Layer 5 of a small transformer language model trained on English Wikipedia (12 layers, counted from 0, width 96).
In attention head 0, each number of a token's query is one row of weights dot the token's vector x plus its bias. The head spreads its attention over the tokens so far by the softmax of query dot key.

Query weights of the head. A number n stands for (n - 500) times 0.0018.
q0 (bias -0.089): 441,481,731,468,562,583,376,740,296,423,564,588,587,419,533,330,583,428,519,483,598,442,450,529,641,553,453,352,486,730,523,544,564,604,528,454,493,513,569,377,567,591,617,570,405,377,457,517,555,519,460,366,549,540,590,490,444,440,576,546,363,455,496,504,519,599,597,417,550,610,427,371,566,390,562,415,565,640,381,608,624,439,557,311,624,689,637,509,568,655,662,438,639,568,421,655
q1 (bias -0.330): 488,478,559,676,535,418,625,266,369,475,584,512,506,431,487,393,584,307,462,459,486,403,529,487,593,604,642,550,412,455,559,715,439,466,541,329,701,472,490,182,500,380,729,578,720,506,702,437,485,378,464,652,422,657,528,414,874,453,205,519,529,511,255,601,672,645,416,519,390,664,457,529,265,492,457,595,376,452,381,319,452,237,544,530,803,268,371,604,556,294,485,638,513,537,535,649
q2 (bias -0.147): 674,722,401,368,437,450,355,347,512,593,502,674,374,681,439,505,403,395,400,601,348,395,474,585,336,497,531,410,441,530,295,572,822,361,494,361,505,569,403,365,399,730,420,738,817,492,397,562,617,370,518,686,413,562,524,368,564,672,389,512,550,678,502,612,731,485,519,466,329,572,457,588,340,622,468,453,565,516,564,433,497,505,616,397,504,415,470,410,503,483,467,626,413,355,569,428
q3 (bias 0.378): 367,607,551,354,558,552,480,684,470,464,338,615,500,406,818,755,401,453,392,507,697,598,452,449,575,541,379,495,466,694,583,278,471,571,680,726,543,475,570,606,332,712,423,409,256,338,493,375,642,630,467,523,276,429,560,611,521,533,532,526,482,482,686,548,260,463,576,387,619,517,463,405,491,388,391,644,710,655,469,486,519,403,373,500,358,575,633,419,546,642,528,666,427,358,398,492
q4 (bias -0.218): 433,498,462,424,470,555,467,601,334,649,539,453,462,626,244,358,467,449,787,532,542,474,704,710,563,526,517,613,547,618,596,600,579,515,472,576,610,657,484,337,534,631,558,392,358,582,652,669,528,466,569,346,602,570,565,641,473,332,559,438,419,424,478,471,532,485,487,454,482,478,480,627,489,522,692,278,519,429,563,567,472,409,590,516,411,660,435,444,617,616,337,539,564,563,579,435
q5 (bias -0.352): 578,580,475,751,493,348,506,326,470,434,328,678,488,633,506,381,691,570,400,510,319,521,326,307,570,322,587,492,373,262,648,517,438,619,547,552,451,454,485,417,427,578,453,512,724,421,581,464,531,356,577,492,417,623,579,567,840,458,164,478,324,639,346,552,382,445,483,618,393,519,466,741,521,528,489,666,600,541,568,297,610,628,479,480,594,497,422,477,531,400,372,518,573,373,537,557
q6 (bias -0.158): 602,416,526,583,474,416,581,469,602,567,500,393,576,765,565,469,508,487,496,529,613,497,586,448,471,387,484,457,384,410,391,579,569,449,472,727,435,458,526,487,384,588,479,500,412,578,602,586,523,519,427,437,516,745,540,538,565,452,476,484,587,470,577,525,448,477,516,455,533,416,506,565,567,589,599,636,415,551,581,543,470,600,388,467,549,675,547,331,643,390,470,664,633,611,527,563
q7 (bias -0.355): 436,467,622,612,544,530,375,323,466,372,471,556,423,554,658,298,565,374,506,412,468,529,523,410,408,189,473,267,278,489,556,342,445,490,447,512,612,281,549,519,443,430,622,516,570,644,552,403,510,674,623,505,348,519,609,592,662,450,481,466,463,621,460,571,465,532,442,579,512,561,496,583,486,493,711,215,366,343,402,616,485,446,314,578,545,417,365,398,542,296,666,537,593,537,562,565
q8 (bias -0.324): 556,601,671,445,675,651,425,461,465,461,548,644,428,454,454,319,411,423,366,476,567,331,395,586,522,681,492,598,489,618,504,506,339,612,490,366,479,391,224,491,578,361,561,466,637,524,486,423,437,719,492,474,523,733,381,342,583,363,327,259,418,564,358,584,330,783,476,398,524,582,407,635,437,553,466,503,345,819,576,571,522,251,638,385,406,675,486,511,259,485,296,353,556,325,578,621
q9 (bias 0.322): 423,596,419,465,466,301,486,604,532,504,332,501,314,485,637,751,406,384,622,514,487,390,605,382,385,546,449,585,673,804,398,493,532,351,509,686,502,479,455,628,430,639,633,373,466,419,559,475,526,433,475,388,444,517,487,417,429,695,565,531,661,483,381,364,408,725,575,743,497,462,453,352,493,327,374,559,713,546,674,405,434,479,580,604,545,539,634,621,308,412,622,458,387,603,595,486
q10 (bias 0.338): 514,529,610,426,596,560,284,497,704,546,539,278,494,215,356,501,324,501,490,603,506,558,594,583,413,400,530,497,583,554,413,411,657,512,661,336,257,574,380,773,664,509,327,559,455,406,419,441,635,426,494,426,471,436,447,503,323,465,588,547,399,481,643,497,480,377,438,352,515,411,495,522,436,486,709,476,460,543,682,501,577,477,699,572,482,381,403,421,516,467,376,558,613,344,488,496
q11 (bias 0.211): 511,441,599,465,737,547,342,500,328,312,419,390,657,429,578,431,556,392,452,540,595,661,280,596,658,536,605,423,470,517,576,512,486,613,536,483,499,353,514,598,634,349,312,351,528,479,330,636,570,578,744,258,435,578,582,473,356,411,478,559,437,444,506,273,257,523,373,587,298,446,392,582,723,553,638,531,247,413,390,583,692,400,376,455,395,523,464,553,532,481,586,387,609,527,482,408
q12 (bias 0.311): 477,468,343,592,515,543,576,679,440,385,479,363,374,245,403,577,364,543,729,629,465,537,632,471,535,543,390,325,564,353,469,681,621,497,347,706,599,680,579,440,386,462,313,405,488,603,338,368,477,656,224,331,469,493,629,663,676,644,431,557,489,367,255,454,351,602,471,603,419,847,448,434,524,699,439,627,443,647,463,486,494,462,572,563,286,410,545,382,639,312,316,573,525,518,424,562
q13 (bias 0.190): 182,579,263,638,627,743,549,515,477,432,557,494,604,238,595,447,394,653,500,421,452,500,307,274,545,403,528,518,349,336,423,459,589,612,302,563,513,315,340,648,328,609,606,505,631,623,504,562,512,594,309,752,315,640,607,238,388,464,473,591,473,606,673,766,418,548,531,322,505,387,440,201,741,486,393,526,703,592,464,489,478,576,503,407,575,377,590,740,449,481,595,512,693,441,354,386
q14 (bias 0.103): 287,552,374,451,234,592,733,360,408,349,483,357,642,624,245,710,431,582,649,459,453,470,506,491,601,354,428,500,535,634,323,501,488,685,634,514,490,607,510,535,509,720,544,723,542,459,388,479,481,355,605,601,538,628,436,530,643,671,498,384,549,347,589,384,490,387,372,537,582,615,587,544,602,199,511,435,632,572,628,553,497,571,413,766,578,513,355,513,412,671,625,412,484,351,506,240
q15 (bias -0.347): 572,487,535,307,327,385,432,490,672,642,718,518,361,335,470,366,678,533,394,346,239,502,532,258,601,444,702,256,488,443,683,616,525,607,390,515,297,461,520,444,367,523,651,723,508,636,553,628,548,678,562,361,279,502,464,542,555,591,379,422,372,320,539,565,448,418,618,480,424,607,542,440,154,415,319,544,487,621,568,471,825,327,396,575,485,468,672,639,588,322,449,528,599,529,578,663
q16 (bias -0.030): 659,348,564,534,437,418,189,376,560,791,600,618,449,435,462,418,578,496,576,502,784,576,852,566,427,742,556,656,552,633,453,703,381,588,521,564,323,540,279,412,437,557,392,528,543,397,514,371,638,526,579,438,520,530,741,307,492,412,632,507,451,658,565,580,397,524,488,585,436,731,618,351,358,367,432,519,737,646,510,377,634,410,351,434,556,463,422,355,653,431,690,671,337,410,551,399
q17 (bias -0.347): 426,455,544,527,542,440,333,508,612,555,600,506,404,600,439,386,650,435,870,520,436,528,410,371,412,345,537,604,506,333,351,527,478,466,371,441,683,572,510,260,382,651,245,569,556,284,634,328,266,551,434,426,509,554,38,598,493,567,364,504,323,522,540,560,515,553,631,451,653,595,668,483,571,580,662,381,379,454,510,410,641,488,649,503,435,659,294,485,475,492,445,337,360,454,632,782
q18 (bias -0.081): 513,326,438,319,638,714,507,482,416,428,359,454,470,643,511,448,327,426,644,625,377,380,474,680,547,412,426,519,462,297,490,440,493,577,686,448,603,416,385,427,629,278,504,276,404,760,505,385,632,529,775,329,497,305,580,711,586,448,129,541,392,521,431,443,340,435,474,417,272,397,535,559,511,393,489,424,353,592,460,542,682,714,655,506,664,606,504,441,512,306,414,573,464,646,370,376
q19 (bias 0.175): 543,483,333,445,504,624,509,547,583,573,423,506,536,391,355,529,343,478,353,460,309,440,554,293,725,569,387,462,300,470,286,462,467,511,432,478,515,445,497,616,525,487,267,566,612,419,627,295,427,560,672,544,680,380,698,506,500,629,467,557,555,331,504,448,526,368,643,440,416,481,393,272,475,579,565,305,423,760,559,359,517,480,485,568,415,813,625,581,432,596,459,576,427,651,578,477
q20 (bias -0.200): 566,475,373,373,759,375,505,409,512,177,400,622,307,509,644,424,397,458,463,429,660,347,402,472,459,516,656,643,364,198,505,440,455,485,586,517,484,383,395,508,633,559,419,367,608,774,459,496,431,459,498,392,428,407,452,594,571,327,349,452,538,571,371,580,639,678,504,395,430,517,631,535,411,424,534,387,547,315,327,476,362,339,518,526,533,690,620,562,602,494,410,549,404,705,569,438
q21 (bias -0.258): 307,418,386,680,642,837,550,324,580,671,420,616,392,452,429,323,459,477,508,657,283,699,701,626,437,586,538,450,362,529,443,333,332,463,436,541,487,449,491,543,663,664,548,442,412,365,702,475,491,425,248,426,441,973,667,572,488,529,625,326,700,593,511,566,524,362,376,449,276,500,511,426,486,495,514,427,347,418,425,511,641,488,592,430,628,401,483,421,569,490,512,409,425,456,507,552
q22 (bias 0.035): 632,376,549,646,155,535,654,474,581,543,452,351,422,650,600,808,494,554,570,583,420,458,518,609,537,663,427,435,449,494,418,450,494,415,648,596,598,575,528,404,449,425,266,493,835,489,471,619,505,764,545,643,325,492,319,523,502,452,451,428,492,535,740,406,400,682,581,413,425,537,476,197,479,391,355,591,391,601,594,635,416,381,740,370,419,296,388,588,536,524,370,454,428,531,439,328
q23 (bias -0.126): 346,460,355,495,443,495,430,638,521,662,476,987,601,456,619,452,541,456,541,620,314,338,605,534,510,251,670,201,544,508,713,435,483,504,487,266,640,417,511,412,480,424,729,500,544,584,582,415,280,545,401,423,618,729,475,485,341,361,543,393,500,412,323,580,237,682,724,387,765,602,522,677,542,407,542,547,601,526,707,357,353,546,536,530,357,493,590,536,510,537,572,444,625,582,321,521
q24 (bias -0.086): 243,608,389,622,485,545,559,599,625,429,489,523,553,714,645,555,213,377,326,398,295,730,456,368,391,723,467,424,540,569,463,657,331,373,500,321,388,454,492,335,370,533,675,513,402,444,619,476,550,308,524,614,405,399,526,396,531,526,578,624,793,320,574,804,419,452,517,327,676,507,464,500,397,673,566,488,457,605,496,401,569,541,601,472,398,739,265,430,460,789,517,675,662,574,431,362
q25 (bias 0.134): 575,440,428,397,552,678,662,654,627,360,224,473,526,592,446,493,199,467,524,441,511,564,540,545,522,354,649,433,373,384,601,456,504,542,604,490,537,704,204,574,571,623,437,620,560,439,457,526,610,517,352,602,575,561,506,348,425,330,840,472,544,510,508,908,623,390,633,401,456,606,436,401,703,515,561,612,605,281,307,591,599,433,564,439,488,467,529,401,647,411,502,653,535,291,663,418
q26 (bias 0.023): 442,478,225,390,501,500,302,523,403,514,470,335,342,468,527,702,482,481,423,498,517,430,458,685,288,419,645,516,283,311,481,495,663,595,595,459,608,289,559,476,566,243,651,714,352,460,627,441,650,502,441,633,530,579,589,438,796,377,583,497,307,483,505,343,423,382,387,525,776,461,449,415,271,740,153,611,265,558,503,654,407,459,459,512,799,461,355,723,413,338,663,819,369,459,486,362
q27 (bias -0.064): 313,564,450,474,549,234,590,745,600,614,513,486,600,491,508,449,206,469,498,430,557,404,606,456,626,370,530,548,278,429,444,657,458,705,597,595,379,528,212,473,434,313,207,612,339,228,448,426,488,460,286,522,485,428,518,613,515,528,364,304,687,544,395,555,391,251,421,553,465,446,246,579,498,367,543,399,570,426,391,542,548,284,471,332,688,363,445,490,300,550,402,598,640,506,494,583
q28 (bias -0.020): 569,586,528,355,657,614,456,536,713,501,605,387,576,527,368,560,426,404,610,734,623,547,645,550,326,473,421,324,487,444,599,518,442,195,518,389,321,404,589,540,190,559,528,558,633,594,451,560,588,524,621,524,508,551,492,483,378,522,841,331,666,878,380,670,526,279,272,478,419,567,545,431,519,291,389,518,519,492,728,715,570,579,522,694,512,578,466,501,367,665,390,670,463,490,595,389
q29 (bias -0.030): 461,335,605,518,569,522,526,564,289,431,502,626,362,504,460,450,375,496,508,493,393,523,164,406,615,479,559,366,547,555,567,631,477,432,662,479,291,340,451,532,394,738,265,352,247,346,528,627,454,314,534,459,530,492,436,573,554,304,579,544,686,680,475,718,463,258,713,384,563,391,388,670,474,550,495,554,421,600,630,493,397,510,355,691,372,324,741,596,559,334,527,350,477,512,212,318
q30 (bias 0.033): 480,447,626,564,283,467,469,439,435,474,638,472,389,551,373,508,423,282,557,612,429,635,447,469,302,343,583,735,521,758,610,439,543,248,446,767,569,540,524,535,595,484,577,322,301,603,480,590,340,778,637,551,579,236,492,502,527,519,488,519,469,699,261,580,550,470,597,685,435,653,613,584,535,453,421,610,487,702,556,468,535,542,585,488,495,576,237,516,251,445,420,509,508,490,736,379
q31 (bias -0.010): 472,92,443,708,324,478,534,617,486,432,671,368,721,454,363,759,384,722,351,334,421,588,238,565,621,468,442,406,294,598,499,575,685,392,336,581,449,548,500,397,399,550,521,631,542,542,565,361,500,412,650,313,553,675,551,615,630,424,565,540,364,555,563,500,556,709,695,231,494,464,609,363,533,358,702,376,513,383,540,710,557,310,537,521,616,369,681,343,517,747,622,348,515,469,380,423

Each question shows a short text with each token's key, already scaled and adjusted for position as the last token sees it. A number n stands for (n - 500) times 0.0035.

Then comes the last token's vector x. A number n stands for (n - 500) times 0.0057.

0 "B": 526,445,527,343,423,606,371,491,535,696,588,396,659,504,511,272,381,309,570,690,134,620,300,421,664,493,401,467,477,608,534,436
1 "W": 602,474,621,385,401,604,349,510,505,691,641,370,638,532,489,271,402,303,557,696,103,598,278,416,724,555,371,430,470,598,536,499
2 "S": 511,630,554,428,338,522,305,477,448,691,660,411,635,448,477,220,459,281,614,632,165,580,308,505,676,520,403,468,425,598,531,524
3 "9": 488,527,473,514,384,462,361,428,469,630,609,504,676,468,442,360,400,387,570,655,156,467,392,475,643,576,295,485,526,577,398,575
4 " |": 397,499,552,598,377,504,394,488,531,597,632,427,669,475,487,329,357,215,543,718,159,492,317,408,605,653,324,357,453,424,536,400
5 " ": 451,434,445,585,411,470,391,421,363,598,628,501,654,432,472,357,312,291,445,640,105,489,410,435,602,601,456,369,480,551,386,539
6 "Q": 506,379,451,630,352,327,387,343,385,710,726,458,713,446,462,296,440,350,534,719,103,524,356,507,662,643,452,505,445,579,466,493
7 "9": 534,476,475,443,455,344,430,357,429,630,639,526,687,485,485,367,426,349,538,684,138,470,447,468,677,617,330,486,550,557,392,565
x: 298,312,632,555,466,394,558,674,463,384,456,616,366,406,464,603,310,470,456,518,567,625,695,464,462,591,376,664,587,501,534,601,531,477,506,426,491,574,495,753,465,275,428,496,415,699,437,322,710,624,549,611,615,441,435,427,426,603,586,553,316,335,139,274,526,340,627,464,538,365,438,525,716,379,344,531,380,535,647,385,371,578,653,606,320,399,460,539,532,367,535,733,728,515,594,624
To which token does the last token give the most attention? 6 "Q"

0 "M": 518,441,611,423,404,642,339,545,555,684,674,391,619,482,494,300,405,330,572,745,147,535,307,456,671,536,407,458,484,605,487,526
1 "_": 580,476,539,566,384,600,297,541,571,579,613,358,744,430,573,298,439,336,609,729,165,490,481,427,627,666,382,439,502,577,463,577
2 "0": 524,512,531,575,381,486,318,456,463,589,668,501,633,336,478,323,393,443,530,699,106,440,414,525,682,537,376,416,508,541,403,561
3 "2": 505,509,477,627,349,470,365,427,530,553,672,519,592,442,503,362,375,431,518,683,100,467,395,466,670,570,368,448,450,572,361,561
4 "6": 445,533,451,580,350,404,413,397,518,599,640,549,605,415,488,349,397,397,566,681,85,484,406,475,640,509,399,436,462,588,382,575
5 "5": 464,420,398,542,416,388,465,401,488,569,639,554,600,400,514,371,389,347,567,646,106,454,412,449,661,460,413,462,518,583,372,528
6 "2": 507,474,367,507,450,405,466,409,480,533,646,582,562,473,505,415,380,356,554,624,114,463,399,428,676,532,385,462,461,618,380,537
7 "2": 528,492,386,432,489,394,488,412,477,533,639,592,568,470,513,416,379,362,541,621,97,456,409,430,665,543,374,459,459,599,372,546
x: 321,479,463,487,369,458,599,641,375,341,391,680,412,88,571,611,287,491,382,558,465,725,631,580,502,604,472,800,591,644,503,547,604,671,594,485,438,458,389,572,501,400,404,364,553,648,456,251,514,447,510,564,535,405,570,381,483,670,528,602,320,477,268,328,653,378,566,480,481,416,413,437,708,531,439,561,390,558,652,266,550,570,523,748,554,490,407,508,512,441,519,710,659,423,387,704
To which token does the last token give the most attention? 0 "M"

0 " N": 540,426,637,363,413,621,386,494,530,726,586,413,611,495,543,274,366,264,501,711,123,531,315,428,593,547,405,427,495,528,490,517
1 "M": 604,514,585,487,349,657,309,484,495,697,678,380,603,475,473,288,425,334,555,733,148,511,286,471,691,491,445,494,447,586,460,525
2 "_": 568,584,467,582,350,579,275,482,561,588,620,346,735,433,562,313,447,358,624,745,184,487,477,411,620,652,393,445,486,561,466,565
3 "0": 505,534,464,571,380,451,311,424,446,592,673,504,638,327,472,333,388,459,537,718,120,435,419,523,676,528,391,406,500,528,398,563
4 "2": 491,508,400,578,357,424,363,399,519,560,679,516,591,439,501,370,363,437,519,693,114,467,397,469,672,572,380,447,443,566,360,561
5 "3": 451,459,415,501,391,376,426,382,513,561,646,579,638,469,513,373,370,451,555,678,109,492,433,451,621,533,391,437,464,566,366,533
6 "9": 520,446,413,478,415,383,514,416,450,576,596,589,619,481,457,384,402,393,561,657,125,438,458,438,649,524,375,474,551,591,399,581
7 "4": 559,487,440,432,486,351,518,384,454,568,637,575,586,448,500,424,376,379,553,641,122,491,443,446,644,510,385,465,484,591,384,539
x: 342,434,539,484,298,347,671,644,400,271,330,657,383,115,517,540,297,480,430,669,465,688,607,492,527,611,532,782,595,598,459,545,580,547,651,490,513,439,390,649,513,349,358,397,546,705,441,328,496,534,472,613,558,476,567,336,433,743,501,538,312,474,265,356,686,366,531,470,459,389,491,478,600,471,373,614,400,524,657,293,535,515,508,656,493,431,415,514,509,505,516,665,671,430,347,668
Which two tokens does the last token look at most, in order? 2 "_", 1 "M"

0 "i": 527,508,606,367,447,478,500,519,582,566,609,552,667,550,558,410,512,314,518,638,32,525,425,410,540,466,386,322,433,590,354,478
1 " D": 632,469,651,419,347,582,356,450,450,721,662,417,600,547,504,366,396,367,510,675,60,548,368,409,603,558,455,474,487,573,476,451
2 "ong": 521,499,561,479,390,592,330,529,534,685,643,399,532,599,521,449,428,317,537,651,136,569,406,398,617,580,400,472,520,616,406,555
3 " L": 483,641,557,582,266,433,343,449,391,711,643,479,599,516,553,315,466,375,544,692,79,535,409,422,622,522,520,370,485,535,458,512
4 "a": 371,461,395,565,404,482,409,456,494,637,554,480,588,514,506,337,397,289,484,567,128,495,449,417,537,644,373,475,471,624,408,592
5 "i": 582,438,440,519,471,432,398,505,506,585,554,547,596,620,513,416,510,294,536,630,122,484,453,461,567,542,430,339,437,633,350,540
6 ".": 589,385,376,562,402,453,378,426,531,585,730,542,649,484,441,267,431,266,551,653,36,545,299,434,627,558,390,372,500,432,508,396
7 " He": 550,422,461,601,484,327,408,384,402,647,592,537,652,600,506,280,413,365,500,715,89,458,260,479,597,501,473,365,395,543,466,498
x: 592,579,568,532,676,343,695,502,379,397,453,493,530,281,497,425,400,370,511,519,582,590,695,463,615,534,403,707,614,627,475,637,486,499,520,410,680,548,491,436,405,467,521,721,557,473,589,416,644,564,719,433,562,485,496,303,481,548,719,248,400,360,282,332,530,311,618,419,474,297,376,413,710,409,593,639,422,529,801,624,387,686,582,538,502,366,495,534,752,476,489,614,720,397,389,548
Which two tokens does the last token look at most, in order? 6 ".", 7 " He"

0 " ": 524,425,570,326,472,541,472,526,510,623,608,445,720,472,511,317,335,283,458,664,112,489,339,415,567,607,392,393,440,501,457,461
1 "ub": 541,537,526,471,398,612,457,549,556,651,592,439,689,482,466,233,407,279,486,774,182,418,417,473,713,693,444,511,541,495,364,466
2 "i": 485,490,635,485,401,516,397,510,533,613,589,509,665,584,524,430,435,288,513,669,130,465,493,492,630,514,401,296,448,628,360,487
3 "qu": 463,545,557,587,351,498,452,457,481,577,586,520,668,510,534,342,363,351,562,776,108,507,411,437,637,580,386,433,483,584,426,584
4 "it": 482,481,525,663,465,437,478,517,362,616,508,664,597,477,490,303,383,349,710,669,175,459,371,418,641,619,477,408,519,602,361,552
5 "ou": 451,461,418,649,459,433,508,523,445,574,519,635,632,430,499,308,365,262,570,655,157,472,335,531,641,552,369,422,376,571,453,495
6 "s": 502,478,450,655,412,404,451,451,390,502,531,522,672,516,481,344,351,317,597,693,204,442,346,494,625,571,309,480,502,599,367,482
7 "ly": 530,405,439,545,451,433,546,412,372,632,581,501,673,497,437,396,404,315,545,712,130,544,341,355,542,588,384,352,495,562,471,493
x: 304,660,530,386,648,385,486,519,372,597,494,375,451,264,487,473,225,431,328,498,494,561,779,475,506,485,454,587,700,726,500,575,630,606,710,414,618,541,433,472,451,493,399,620,349,572,378,383,492,395,594,551,660,306,582,309,380,547,667,471,376,476,259,290,636,490,669,590,319,571,418,518,721,478,601,666,371,530,412,414,510,538,650,587,432,226,297,685,531,573,441,453,518,499,525,646
To which token does the last token give the most attention? 0 " "

0 "ot": 528,409,467,281,445,554,465,533,502,565,607,552,780,488,422,235,481,360,618,678,186,562,292,514,633,616,352,458,460,522,295,416
1 "her": 633,430,532,359,343,560,408,501,501,615,570,524,619,458,469,342,517,412,573,755,176,545,335,461,608,552,347,431,429,477,314,508
2 " was": 624,607,633,447,411,575,387,523,514,640,652,416,694,464,426,318,320,225,543,702,104,537,219,403,570,598,402,348,434,514,523,424
3 " a": 482,576,664,503,411,491,388,503,455,635,605,453,666,478,493,340,372,257,543,722,57,486,311,365,553,642,375,326,452,441,472,470
4 " f": 394,480,628,627,357,374,303,450,416,682,621,493,688,437,480,273,323,333,599,660,172,407,358,445,647,579,560,397,442,438,501,467
5 "ac": 475,350,482,545,379,415,432,517,453,608,647,459,737,467,491,319,354,282,618,659,153,569,354,474,616,563,313,430,401,577,469,473
6 "t": 504,553,547,662,508,417,397,422,364,542,472,537,619,482,481,410,563,422,565,692,304,461,348,392,685,564,472,488,458,595,335,534
7 "or": 525,463,401,520,479,417,489,406,385,499,539,504,638,516,458,475,498,385,518,676,152,426,418,515,659,570,407,395,614,565,335,490
x: 587,524,409,490,513,535,352,449,464,286,451,530,422,275,481,616,287,534,386,502,728,622,616,472,708,512,331,577,508,573,432,490,653,648,504,509,495,289,410,585,592,365,244,563,250,540,444,288,566,424,458,541,576,299,648,336,369,664,602,402,646,428,312,419,628,510,427,587,598,348,570,377,671,329,579,713,470,403,562,438,478,813,511,732,507,532,466,639,678,622,543,630,549,529,372,576
Which token does the last token look at most, and with what share of its attention? 4 " f", with about 80%

0 " N": 540,426,637,363,413,621,386,494,530,726,586,413,611,495,543,274,366,264,501,711,123,531,315,428,593,547,405,427,495,528,490,517
1 "M": 604,514,585,487,349,657,309,484,495,697,678,380,603,475,473,288,425,334,555,733,148,511,286,471,691,491,445,494,447,586,460,525
2 "_": 568,584,467,582,350,579,275,482,561,588,620,346,735,433,562,313,447,358,624,745,184,487,477,411,620,652,393,445,486,561,466,565
3 "0": 505,534,464,571,380,451,311,424,446,592,673,504,638,327,472,333,388,459,537,718,120,435,419,523,676,528,391,406,500,528,398,563
4 "0": 447,518,413,567,392,430,357,418,475,572,670,506,650,354,474,322,368,442,558,740,94,444,425,508,658,538,422,418,515,530,370,571
5 "1": 452,502,403,538,389,371,446,387,532,564,660,559,648,489,502,394,420,417,523,679,97,515,370,475,606,537,458,418,469,575,394,563
6 "3": 504,431,427,469,458,361,452,385,517,554,652,582,632,476,520,385,365,442,552,650,100,493,435,428,619,533,386,453,476,567,369,527
7 "6": 556,456,417,452,499,354,493,402,480,593,639,574,589,406,490,361,377,369,572,646,88,481,399,441,645,492,410,472,463,599,377,562
x: 332,448,496,473,362,343,675,646,384,283,339,634,506,180,508,580,268,482,425,552,469,658,623,445,455,703,537,727,597,647,527,588,545,570,622,481,536,504,426,709,487,361,397,337,552,623,470,320,542,593,460,599,537,354,576,323,428,719,554,523,274,469,162,400,695,395,560,481,483,396,516,463,620,476,359,602,439,475,654,308,585,565,552,596,496,512,418,593,474,428,506,696,656,367,397,626
Which two tokens does the last token look at most, in order? 2 "_", 1 "M"

0 "ect": 494,386,560,269,452,604,433,514,587,612,530,494,674,479,519,296,485,257,560,638,77,490,346,361,624,624,381,371,524,620,338,510
1 " con": 574,404,614,380,369,578,340,552,458,666,616,457,713,438,534,348,441,279,507,680,130,497,351,425,612,640,526,480,479,423,435,484
2 "t": 555,556,738,269,344,495,238,406,549,654,549,404,685,468,554,342,388,267,486,668,131,565,413,416,717,599,524,399,485,532,413,501
3 "in": 510,577,689,503,369,487,323,478,450,653,602,480,583,503,495,364,401,271,576,693,149,619,333,458,667,564,514,468,492,595,317,476
4 "u": 464,519,522,519,404,403,541,481,531,567,573,541,641,563,454,298,320,381,473,701,157,432,423,521,585,601,339,436,453,563,369,581
5 "um": 511,488,543,670,367,506,460,465,431,542,564,554,647,574,469,399,431,229,535,644,146,481,465,408,681,591,385,455,506,582,347,490
6 ".": 540,399,403,643,445,477,370,478,536,593,724,514,690,471,491,283,421,246,545,667,58,506,273,410,598,614,341,386,496,409,519,371
7 "\n": 544,470,405,536,427,415,454,498,458,572,663,547,674,535,457,337,373,233,501,705,157,428,292,390,582,700,367,389,546,457,508,386
x: 596,556,448,467,433,411,448,545,409,446,321,345,409,412,437,495,208,495,366,586,508,599,545,560,700,619,432,689,689,677,581,398,564,466,519,516,545,572,501,450,540,429,502,596,430,595,417,368,636,402,705,488,766,552,516,367,373,492,510,456,377,462,245,442,730,482,797,422,529,456,363,386,852,607,497,615,585,561,562,551,704,650,454,539,582,362,331,554,555,373,648,501,741,390,564,657
To which token does the last token give the most attention? 6 "."

0 " N": 540,426,637,363,413,621,386,494,530,726,586,413,611,495,543,274,366,264,501,711,123,531,315,428,593,547,405,427,495,528,490,517
1 "M": 604,514,585,487,349,657,309,484,495,697,678,380,603,475,473,288,425,334,555,733,148,511,286,471,691,491,445,494,447,586,460,525
2 "_": 568,584,467,582,350,579,275,482,561,588,620,346,735,433,562,313,447,358,624,745,184,487,477,411,620,652,393,445,486,561,466,565
3 "0": 505,534,464,571,380,451,311,424,446,592,673,504,638,327,472,333,388,459,537,718,120,435,419,523,676,528,391,406,500,528,398,563
4 "0": 447,518,413,567,392,430,357,418,475,572,670,506,650,354,474,322,368,442,558,740,94,444,425,508,658,538,422,418,515,530,370,571
5 "1": 452,502,403,538,389,371,446,387,532,564,660,559,648,489,502,394,420,417,523,679,97,515,370,475,606,537,458,418,469,575,394,563
6 "1": 484,444,389,472,450,360,482,399,511,560,661,573,634,470,516,404,411,398,519,642,83,502,372,459,601,550,456,431,488,579,383,567
7 "4": 578,486,459,418,508,362,484,388,487,588,638,550,614,447,553,396,355,407,537,642,102,484,432,435,650,543,410,470,487,542,357,557
x: 327,472,529,467,354,326,674,682,368,262,375,672,398,112,480,544,260,424,487,653,437,700,606,445,509,588,527,744,598,621,451,531,566,526,637,465,605,494,402,726,587,309,384,369,590,642,478,354,582,494,478,583,524,439,612,338,459,717,561,584,303,493,225,385,699,355,553,488,503,398,524,482,616,480,347,596,442,554,625,383,503,561,516,575,494,399,465,494,488,472,514,642,661,436,403,678
To which token does the last token give the most attention? 2 "_"

0 "e": 437,422,549,352,460,547,435,491,532,574,565,467,692,517,536,340,431,345,546,662,82,455,404,452,620,525,435,384,467,541,401,528
1 "um": 540,491,607,357,486,634,388,500,486,604,585,491,718,536,454,379,396,308,558,660,109,474,442,443,661,641,374,467,501,593,354,476
2 " s": 562,539,677,444,333,482,315,513,455,654,611,417,701,417,531,292,403,292,590,730,93,467,402,425,600,547,442,412,477,543,492,491
3 "ec": 429,563,547,520,362,538,330,467,421,579,524,362,730,542,449,250,325,291,521,736,197,484,218,508,631,685,385,364,474,574,404,503
4 "re": 462,523,581,540,419,425,356,455,465,601,596,518,615,461,479,260,283,356,676,779,200,504,322,495,583,579,422,446,508,559,297,526
5 "t": 533,427,589,667,487,456,462,404,417,646,476,464,651,437,514,351,402,329,585,685,193,467,296,405,718,587,443,456,451,555,402,525
6 "ary": 429,449,494,657,405,455,510,416,460,642,546,458,710,576,482,330,512,399,547,611,309,409,353,415,652,668,427,427,457,587,361,485
7 ",": 549,425,347,584,470,405,417,530,449,600,640,504,685,539,546,332,414,245,516,630,109,479,308,410,568,636,334,393,450,443,483,424
x: 634,570,538,523,372,465,453,497,458,425,396,488,443,334,484,480,170,383,324,548,452,618,667,545,563,493,495,656,694,760,678,501,552,368,577,530,596,562,474,492,378,397,447,637,561,650,507,325,567,423,694,579,710,554,670,381,396,557,683,401,361,478,243,453,733,504,724,440,524,411,297,356,801,711,471,567,628,577,578,491,459,622,548,564,558,371,332,595,533,440,665,433,590,464,561,619
Which token does the last token look at most, and with what share of its attention? 2 " s", with about 60%